Layer 6 of a small transformer language model trained on English Wikipedia (11 layers, counted from 0, width 64).
A neuron adds its activation times its output weights to the MLP's output. To switch it off is to set its activation to zero at one token and run the rest of the model.

Output weights of the MLP neurons that the questions are about. A number n stands for (n - 500) times 0.00052.
n9: 279,608,479,473,443,307,449,676,445,437,547,621,525,612,662,556,582,476,533,372,738,305,429,422,301,466,500,382,555,370,529,449,642,527,257,774,470,425,342,692,539,502,581,674,615,585,550,703,288,503,546,447,522,534,394,523,340,505,600,390,446,587,407,573
n11: 599,586,792,503,325,279,587,488,691,468,386,306,511,560,491,789,479,500,465,712,289,354,516,496,619,433,436,455,673,309,620,536,493,479,212,375,483,422,559,446,501,576,490,554,344,589,536,588,684,548,745,501,440,486,493,479,621,418,337,462,514,229,462,432
n14: 638,489,302,499,349,333,573,587,490,342,199,517,422,476,725,692,515,595,611,526,596,516,445,579,356,441,464,521,701,436,377,487,368,368,501,461,508,741,305,498,517,486,493,618,402,406,780,618,340,448,501,523,481,591,567,582,482,508,449,493,585,477,328,602
n32: 507,422,697,594,311,390,517,508,495,520,324,435,761,434,564,582,625,290,626,532,388,433,494,550,445,686,604,500,427,655,462,605,486,663,516,454,511,390,802,365,530,319,324,419,554,645,375,813,658,440,550,516,551,400,403,524,686,503,552,520,563,360,416,391
n44: 406,507,523,696,529,511,449,662,331,519,381,434,651,287,643,378,565,343,203,444,671,503,533,714,376,560,493,514,500,402,538,530,522,613,581,517,628,407,494,578,338,626,543,445,348,438,482,568,514,613,400,496,511,517,560,476,522,568,396,608,743,475,324,540
n49: 460,470,239,525,412,114,446,690,401,269,371,535,180,656,410,803,516,606,565,710,555,405,598,287,730,259,371,457,699,728,586,609,364,588,441,400,434,418,391,955,434,666,485,585,515,632,376,24,380,640,373,902,429,480,283,677,572,854,468,464,668,467,297,489
n58: 448,554,581,317,556,415,407,474,434,690,343,401,446,517,470,458,549,450,531,574,634,800,536,621,286,305,452,687,607,374,485,359,438,490,770,534,590,420,361,348,538,377,444,609,379,558,384,482,591,457,297,371,666,524,552,331,608,668,456,645,571,597,484,631
n59: 623,643,357,314,746,446,758,613,441,344,449,400,499,691,418,344,309,625,567,373,506,546,514,527,709,596,626,619,450,408,497,550,308,602,562,386,646,504,597,228,433,693,375,464,483,652,552,369,624,507,414,487,661,496,489,346,452,258,330,409,432,686,398,494
n71: 513,289,382,418,533,609,581,486,421,268,518,631,538,205,550,578,675,635,512,306,552,526,259,476,446,324,568,568,241,464,626,654,515,647,405,508,550,440,165,429,722,543,567,163,469,729,655,435,488,415,757,626,398,621,691,710,405,592,786,503,386,545,411,551
n75: 298,348,519,775,447,525,410,427,274,586,511,649,360,416,612,650,511,412,411,551,471,396,539,481,475,476,531,543,525,490,571,518,497,511,456,706,447,448,377,636,678,401,502,457,294,441,426,454,505,508,620,551,547,433,701,551,811,273,628,497,390,586,452,560
n121: 550,442,527,618,487,457,306,541,731,590,550,448,590,689,502,213,297,450,585,526,436,544,493,596,492,572,383,600,777,425,586,560,412,384,504,520,395,684,450,473,457,741,51,464,612,463,387,690,645,401,361,705,654,482,541,326,382,395,524,454,409,512,432,470
n136: 453,616,348,296,455,537,557,375,728,454,502,533,526,254,476,447,322,353,627,640,526,493,609,395,676,346,423,569,550,617,292,492,417,582,613,398,673,420,502,318,498,545,543,404,454,419,767,299,530,484,637,406,593,554,517,510,528,286,740,447,642,620,442,544
n142: 349,615,400,480,380,614,617,412,556,468,510,476,577,297,573,439,534,604,444,402,613,663,605,525,773,496,596,466,647,474,333,524,472,424,270,424,460,364,410,529,351,542,700,614,480,601,625,261,415,447,361,350,581,683,625,259,613,470,646,490,498,521,696,631
n144: 470,526,606,547,705,669,451,586,604,456,461,519,556,455,489,595,699,500,413,466,308,448,282,474,610,646,797,586,257,333,641,462,508,471,596,561,666,659,438,404,727,408,476,408,343,490,394,302,492,451,685,300,670,444,485,347,449,470,545,277,331,429,723,478
n158: 597,495,612,482,388,456,603,617,406,408,385,538,476,392,318,547,548,878,490,511,244,270,739,520,579,490,362,539,501,608,420,563,352,621,479,590,507,527,575,411,599,749,617,544,459,344,539,597,475,579,437,468,492,641,469,333,370,696,350,508,363,490,377,548
n183: 413,700,124,418,588,456,684,498,352,469,533,438,455,452,556,492,621,389,488,513,637,518,568,699,498,512,511,325,630,445,450,463,378,520,511,528,280,443,531,254,447,388,590,568,558,521,587,661,392,305,490,418,557,516,718,776,458,582,546,505,565,657,504,638

Each question names a token from some text and the token that comes next. It shows the activations a of the neurons there, in the order above. A number n stands for (n - 500) times 0.022.

Then comes g, the gradient of the next token's log-probability with respect to the MLP's output, scaled to length 1. A neuron's effect is roughly proportional to its activation times (output weights . g). A number n stands for (n - 500) times 0.00091.

" f", then "inal"
a: 466,558,500,500,500,491,559,658,503,500,512,500,517,500,500,500
g: 639,452,454,302,583,666,539,439,431,420,435,717,500,533,437,366,465,539,759,772,421,583,376,483,739,699,345,655,570,583,305,333,423,574,424,555,405,433,332,677,644,317,420,384,605,595,416,410,339,598,970,574,368,562,367,456,358,418,444,714,344,510,446,379
Which neuron, switched off, lowers the next token's probability most? n59

" three", then " m"
a: 543,393,512,500,500,471,500,512,504,505,500,500,565,500,500,500
g: 576,234,610,590,602,566,385,396,423,223,618,336,306,593,560,248,583,403,381,187,648,506,475,802,412,558,457,416,705,776,366,489,701,434,625,485,274,704,713,390,585,477,630,461,541,349,557,507,571,679,591,676,440,443,674,475,385,360,557,422,558,416,447,446
Which two neurons, each switched off alone, lower its probability most, in order? n11, n49

"y", then " into"
a: 496,498,500,500,643,500,500,500,534,531,471,500,500,500,501,500
g: 746,208,532,553,484,581,407,595,737,356,442,611,659,593,263,690,567,340,341,408,629,621,482,500,366,605,351,572,465,356,523,646,694,728,333,628,555,369,416,489,733,364,731,584,577,550,490,512,553,151,314,545,577,568,619,448,296,421,350,421,478,475,526,279
Which neuron, switched off, lowers the next token's probability most? n71

"or", then "f"
a: 500,500,522,450,507,500,500,500,498,479,449,500,500,500,500,395
g: 274,668,431,503,596,595,383,540,551,625,496,364,434,509,532,357,526,607,645,761,288,487,502,471,831,524,490,397,506,358,539,620,253,495,459,310,570,362,481,621,239,287,490,403,377,657,687,679,680,481,413,422,348,848,406,477,470,479,664,450,680,249,669,483
Which neuron, switched off, raises the next token's probability most? n183

"ing", then " of"
a: 500,500,502,500,499,500,500,500,540,492,500,500,500,346,513,500
g: 374,390,313,481,365,605,168,363,642,354,388,254,654,437,566,445,337,661,897,598,508,694,510,422,311,573,531,624,497,365,592,413,690,638,653,539,440,394,317,429,595,382,546,438,764,619,391,707,577,459,462,426,477,502,455,588,313,489,522,547,826,408,548,525
Which neuron, switched off, lowers the next token's probability most? n144

"b", then "o"
a: 507,500,515,500,510,500,500,500,500,397,483,500,549,500,500,527
g: 602,288,541,537,345,567,600,536,680,595,500,346,352,600,548,478,315,373,511,556,367,595,344,816,601,490,481,693,617,449,531,516,752,271,352,624,383,234,554,702,410,666,469,505,731,489,433,598,463,484,627,226,421,621,382,413,508,567,580,244,315,655,680,273
Which neuron, switched off, lowers the next token's probability most? n75

"iz", then "e"
a: 500,497,500,500,355,507,500,500,500,500,500,473,500,500,529,500
g: 612,420,660,354,725,417,602,359,448,377,409,804,703,555,478,754,712,652,582,616,536,299,429,274,656,522,423,224,458,441,774,597,497,172,379,548,533,368,442,630,481,525,495,393,560,657,381,603,343,574,539,355,646,549,473,570,400,337,538,480,405,351,281,624
Which neuron, switched off, lowers the next token's probability most? n44

"c", then "om"
a: 500,500,495,355,500,500,500,484,535,500,372,500,514,500,500,500
g: 334,756,603,326,559,294,448,563,297,668,338,561,264,501,530,482,473,379,682,687,419,818,658,533,504,447,514,488,377,613,708,580,433,425,360,417,766,715,461,430,635,452,580,488,373,393,321,467,444,643,451,499,605,413,115,607,706,490,482,309,586,611,378,539
Which neuron, switched off, raises the next token's probability most? n71

"o", then " B"
a: 495,500,500,500,500,500,500,500,500,501,500,500,500,472,596,500
g: 791,592,435,474,444,494,604,389,549,450,614,624,519,477,564,597,536,398,476,419,472,471,642,407,486,352,763,318,423,351,238,367,415,783,438,489,512,566,223,723,92,390,504,392,718,588,634,558,683,418,541,564,406,421,702,650,444,332,452,698,316,414,584,612
Which neuron, switched off, lowers the next token's probability most? n144

"ic", then "ated"
a: 528,495,500,500,500,500,500,500,500,500,500,534,549,500,500,500
g: 159,627,475,791,318,440,521,575,455,472,577,268,235,447,652,383,451,507,331,618,646,764,430,529,659,356,525,723,472,606,528,324,563,444,445,480,543,567,639,393,600,647,437,433,580,154,630,366,577,271,544,560,694,351,552,475,435,704,466,406,681,640,413,447
Which two neurons, each switched off alone, lower its probability most, in order? n136, n142

" and", then " more"
a: 500,500,497,500,498,489,500,500,500,501,526,500,500,500,638,500
g: 212,339,453,482,615,408,558,469,518,553,469,434,818,373,480,455,600,335,574,517,633,347,380,607,398,520,225,581,498,252,461,558,455,441,520,780,570,615,556,543,666,713,735,414,369,267,638,487,439,350,490,233,563,701,713,482,514,743,665,395,550,314,566,389
Which two neurons, each switched off alone, lower its probability most, in order? n158, n49

"P", then "ubl"
a: 485,520,497,500,500,500,520,500,500,495,500,432,410,500,501,530
g: 583,523,640,466,473,565,624,815,503,695,666,583,347,502,445,755,447,497,562,352,774,536,379,634,626,453,277,551,252,533,288,614,502,498,242,450,453,167,792,445,410,467,677,413,504,472,595,605,615,487,549,499,510,353,439,436,363,412,203,560,319,626,575,403
Which two neurons, each switched off alone, lower its probability most, in order? n136, n11

"erm", then "es"
a: 500,500,500,515,500,496,454,515,482,500,523,500,538,520,500,500
g: 192,348,644,538,518,432,715,522,465,530,367,556,508,493,189,563,318,410,508,597,454,509,456,412,494,714,262,480,609,438,521,731,674,500,363,828,310,425,720,416,660,548,516,520,709,589,682,580,348,288,635,351,635,478,598,419,431,637,385,614,454,522,461,206
Which two neurons, each switched off alone, lower its probability most, in order? n58, n32

" of", then " R"
a: 500,500,439,500,500,500,500,500,509,498,497,500,500,481,500,500
g: 667,517,523,462,594,499,556,341,536,359,393,570,577,518,363,457,217,405,658,537,594,462,562,367,619,343,712,532,454,459,663,408,425,689,344,445,422,181,551,743,509,509,555,365,570,375,149,476,295,411,647,498,568,542,309,533,387,536,747,525,583,565,752,866
Which neuron, switched off, lowers the next token's probability most? n14

"ed", then " first"
a: 516,493,500,489,509,480,500,500,508,500,500,500,500,494,500,500
g: 419,570,425,563,555,561,421,553,368,396,458,413,46,510,701,405,561,413,704,564,420,693,595,445,504,618,464,430,572,596,551,506,456,465,309,728,599,677,574,464,790,555,415,643,393,335,347,319,777,596,654,403,177,694,425,288,574,527,596,415,301,461,560,482
Which neuron, switched off, raises the next token's probability most? n49

" Q", then "u"
a: 500,539,499,500,439,500,453,500,504,500,500,369,525,503,496,500
g: 700,379,179,398,580,541,500,510,609,86,425,502,105,638,492,461,568,456,446,471,493,497,273,416,789,495,562,498,589,386,634,625,774,594,404,610,609,552,721,513,491,511,633,511,396,509,679,451,557,507,453,516,300,643,514,298,351,577,462,739,575,391,405,450
Which neuron, switched off, lowers the next token's probability most? n58

"ing", then " S"
a: 500,500,479,500,498,500,500,500,502,507,500,500,500,500,517,500
g: 692,658,540,509,509,431,555,539,338,332,494,581,248,531,212,472,493,530,280,520,544,379,446,505,538,447,750,353,444,510,579,590,299,611,560,395,660,203,680,660,276,225,556,674,575,385,779,436,634,759,654,509,444,470,537,270,507,519,620,525,320,449,618,639
Which neuron, switched off, lowers the next token's probability most? n14

"ace", then " not"
a: 589,500,500,500,500,500,500,469,500,500,500,500,500,500,500,500
g: 454,666,478,358,442,460,358,404,288,504,531,201,284,454,531,380,400,241,557,392,429,456,708,749,327,562,511,522,560,770,332,589,493,688,502,521,777,494,522,599,500,553,573,683,473,755,905,683,323,622,615,558,453,484,493,349,401,429,438,566,414,447,380,407
Which neuron, switched off, raises the next token's probability most? n59

"ome", then ","
a: 500,500,537,537,497,500,477,492,500,498,500,508,500,326,516,500
g: 532,413,548,607,473,510,447,592,580,460,537,470,611,365,616,340,516,442,321,510,295,331,653,226,564,401,577,490,448,478,468,375,353,612,443,674,449,384,620,470,499,204,483,799,711,482,246,626,473,336,392,741,739,292,324,782,569,508,667,679,514,761,434,541
Which two neurons, each switched off alone, lower its probability most, in order? n144, n32

"og", then "ical"
a: 673,510,500,500,500,500,496,500,500,452,500,500,500,501,500,500
g: 395,532,214,590,349,527,349,509,552,452,333,627,673,658,503,492,291,563,269,590,659,356,632,467,601,560,454,518,466,736,543,451,782,535,445,493,300,559,662,317,675,554,415,510,431,368,381,668,646,269,629,311,469,621,475,566,380,580,665,481,476,196,835,398
Which neuron, switched off, lowers the next token's probability most? n9

"ch", then "re"
a: 500,524,500,500,513,486,500,498,500,501,488,500,507,482,525,500
g: 545,577,679,450,509,377,725,471,641,438,524,695,353,594,422,431,529,211,352,286,460,412,675,458,571,158,673,663,479,544,472,446,316,486,636,611,318,433,401,540,713,365,339,401,566,558,487,913,562,499,591,369,460,375,505,479,624,781,534,520,494,223,571,503
Which neuron, switched off, lowers the next token's probability most? n11

"ist", then "ed"
a: 471,529,500,500,568,473,500,500,500,500,500,500,500,500,500,500
g: 239,469,526,690,758,480,580,500,319,384,410,344,728,268,491,303,510,543,600,507,450,660,682,300,484,246,596,571,517,689,404,536,540,578,597,285,280,675,507,547,236,506,515,491,248,536,558,442,647,596,617,581,434,584,541,614,481,428,529,834,281,660,443,405
Which neuron, switched off, lowers the next token's probability most? n44

"ver", then "b"
a: 519,500,500,500,531,502,480,500,500,509,556,500,500,500,517,500
g: 644,448,377,564,418,622,490,336,370,559,433,452,361,377,523,311,576,307,452,599,684,452,592,629,325,683,772,737,494,592,377,578,324,414,728,534,485,622,513,644,518,530,318,680,230,446,613,596,759,727,351,652,361,680,396,350,401,496,661,275,402,343,406,412
Which neuron, switched off, raises the next token's probability most? n9

"es", then " sh"
a: 495,500,497,500,476,495,500,515,563,500,500,504,500,500,506,500
g: 557,770,307,322,473,558,533,504,461,364,564,474,653,396,569,504,622,434,523,484,351,525,511,677,486,369,501,571,697,711,497,609,589,604,488,94,292,645,326,343,494,560,435,470,424,568,657,393,565,551,182,417,341,487,530,698,780,422,309,342,589,750,391,687
Which two neurons, each switched off alone, lower its probability most, in order? n71, n59

"st", then "and"
a: 397,541,512,500,500,500,500,502,583,500,500,500,571,506,500,510
g: 552,353,452,538,463,767,304,423,244,546,457,399,446,280,402,277,489,347,670,550,634,624,709,525,700,510,471,540,467,473,260,331,460,506,582,586,692,553,455,464,774,307,558,444,614,288,252,380,567,487,540,489,462,422,707,460,751,815,514,318,601,642,490,617
Which two neurons, each switched off alone, lower its probability most, in order? n9, n142

"ent", then " and"
a: 504,500,502,500,500,500,500,493,584,548,440,500,500,477,500,518
g: 407,640,475,140,759,282,632,591,557,517,555,556,397,566,521,470,639,868,166,519,373,460,485,463,564,290,705,379,505,509,622,632,298,489,508,455,440,515,654,577,465,523,419,700,593,378,564,503,280,490,717,452,372,661,287,530,333,513,553,458,378,506,748,396
Which neuron, switched off, lowers the next token's probability most? n121

" p", then "ri"
a: 480,506,500,500,500,494,502,518,500,500,500,500,519,500,491,513
g: 360,705,627,335,613,584,567,566,360,193,332,507,581,643,742,662,556,409,457,298,233,405,519,621,509,357,559,285,684,484,643,463,450,480,426,474,582,337,534,334,437,749,473,563,424,461,534,476,685,669,645,335,627,365,505,453,470,461,399,928,550,572,305,436
Which neuron, switched off, lowers the next token's probability most? n59

"ect", then "ion"
a: 489,500,500,500,500,500,500,662,589,500,500,500,504,531,483,500
g: 524,558,376,354,602,797,445,508,369,646,560,645,458,629,728,521,713,566,498,415,724,465,292,474,208,245,500,263,549,462,511,460,544,472,459,432,443,386,642,511,425,450,486,256,730,266,264,533,479,490,734,536,549,609,731,310,531,607,395,432,602,313,605,711
Which neuron, switched off, lowers the next token's probability most? n71

" t", then "est"
a: 530,513,500,504,500,500,494,541,483,500,507,492,500,500,468,502
g: 583,393,685,532,590,170,569,631,659,564,452,330,417,440,445,630,492,600,419,202,437,424,504,558,465,365,297,551,344,492,431,529,672,723,362,525,752,519,455,603,361,581,672,394,630,522,575,500,576,406,467,349,353,543,219,635,423,334,670,675,464,930,499,408
Which two neurons, each switched off alone, lower its probability most, in order? n9, n59

"man", then " n"
a: 500,438,515,499,509,500,500,500,500,469,500,500,500,500,500,487
g: 657,389,445,382,528,368,573,555,316,343,585,703,253,641,559,596,465,553,377,324,565,615,499,551,488,475,499,271,616,599,390,637,604,449,493,363,726,610,437,449,477,838,636,346,452,347,751,503,575,649,486,440,226,695,716,274,464,688,324,347,627,321,505,361
Which neuron, switched off, raises the next token's probability most? n11

"ason", then "ing"
a: 495,500,500,500,503,500,500,463,500,532,500,543,521,487,500,500
g: 481,617,541,360,570,438,586,659,172,726,341,357,562,428,459,380,487,230,358,490,588,777,392,827,498,479,694,447,541,806,483,376,581,578,708,353,508,409,600,463,406,434,247,498,426,552,541,614,584,632,434,473,442,238,497,400,708,441,541,774,421,475,488,386
Which neuron, switched off, raises the next token's probability most? n59

"t", then "ra"
a: 500,500,500,520,500,500,508,500,500,495,500,500,500,500,490,500
g: 449,677,403,696,707,606,538,325,721,372,595,518,651,443,392,432,670,547,494,321,441,514,621,188,528,422,444,562,699,257,631,362,644,379,473,644,267,520,388,455,593,457,280,349,369,650,475,600,621,492,552,535,530,631,757,440,282,524,621,643,532,588,277,201
Which neuron, switched off, raises the next token's probability most? n32

" pl", then "ac"
a: 515,500,500,572,500,500,500,748,500,500,543,500,550,500,500,500
g: 563,330,551,343,621,528,368,461,836,590,318,977,684,668,567,486,353,378,581,430,324,339,469,308,514,400,430,514,616,464,382,463,585,303,347,682,315,794,459,574,376,355,655,629,306,584,500,343,357,542,434,561,604,472,630,493,652,476,463,499,474,596,504,580
Which neuron, switched off, raises the next token's probability most? n59

"ive", then " te"
a: 568,500,494,514,469,500,500,500,500,500,500,500,500,373,568,500
g: 628,439,296,639,591,524,604,678,367,498,503,524,500,400,499,618,664,420,289,292,508,654,458,528,664,546,455,344,628,496,477,606,283,461,382,293,612,529,590,422,243,705,591,248,379,350,695,413,480,572,813,440,257,375,548,518,701,735,429,612,384,665,649,287
Which neuron, switched off, lowers the next token's probability most? n158

" to", then " s"
a: 501,500,519,500,470,500,500,500,523,500,504,500,500,500,508,457
g: 520,617,371,328,516,272,410,625,334,528,482,656,301,447,585,313,589,311,497,417,621,276,570,541,566,353,298,336,556,715,877,549,489,697,400,620,582,380,508,362,678,478,767,592,434,771,808,378,419,407,556,624,379,491,418,421,585,484,551,538,601,475,406,328
Which neuron, switched off, raises the next token's probability most? n183

"e", then " pl"
a: 500,500,500,519,500,500,500,500,514,500,500,500,500,514,500,453
g: 278,595,566,513,714,360,520,589,511,828,616,314,619,324,505,510,598,440,358,262,373,257,446,707,513,674,409,439,762,715,584,367,510,410,660,352,821,601,299,515,565,443,458,591,514,391,513,402,734,344,551,436,413,623,627,502,516,298,377,445,611,444,420,348
Which neuron, switched off, raises the next token's probability most? n71

"i", then "us"
a: 500,500,488,499,500,500,500,500,500,489,496,500,259,500,500,500
g: 310,270,664,709,432,537,469,256,724,489,600,568,681,526,385,371,413,549,431,425,501,465,507,609,569,353,637,669,539,437,415,424,599,597,364,149,464,620,606,557,612,667,757,457,463,656,486,409,240,154,468,401,572,823,632,588,473,526,413,352,501,354,599,508
Which neuron, switched off, raises the next token's probability most? n142

" R", then "ome"
a: 524,530,500,501,500,500,500,500,490,500,500,353,500,500,509,544
g: 504,658,343,531,545,310,754,488,348,748,692,449,577,637,532,267,200,570,567,347,534,452,550,512,407,513,261,424,791,498,518,331,492,289,545,590,680,477,844,323,698,478,656,468,563,554,513,431,478,611,554,347,601,343,545,588,683,534,365,380,469,331,360,352
Which neuron, switched off, lowers the next token's probability most? n183

"le", then "D"
a: 500,500,498,507,495,500,500,500,500,480,505,500,493,538,513,500
g: 534,492,363,453,559,422,629,471,441,483,469,600,442,544,390,572,487,477,648,803,548,694,458,502,481,575,313,377,390,569,577,646,453,237,542,524,410,449,427,632,225,590,408,488,692,601,860,568,423,438,380,543,458,211,787,571,307,323,190,803,608,507,556,382
Which neuron, switched off, lowers the next token's probability most? n75

"01", then "3"
a: 500,500,422,500,500,500,491,500,500,699,500,499,500,494,469,500
g: 508,380,453,472,445,407,448,451,396,667,380,433,551,617,441,529,50,489,578,481,593,668,366,525,293,420,592,579,506,526,333,525,610,605,582,377,399,577,329,586,319,712,537,360,432,550,581,376,553,437,407,469,632,767,622,492,540,321,918,419,650,587,316,835
Which neuron, switched off, lowers the next token's probability most? n75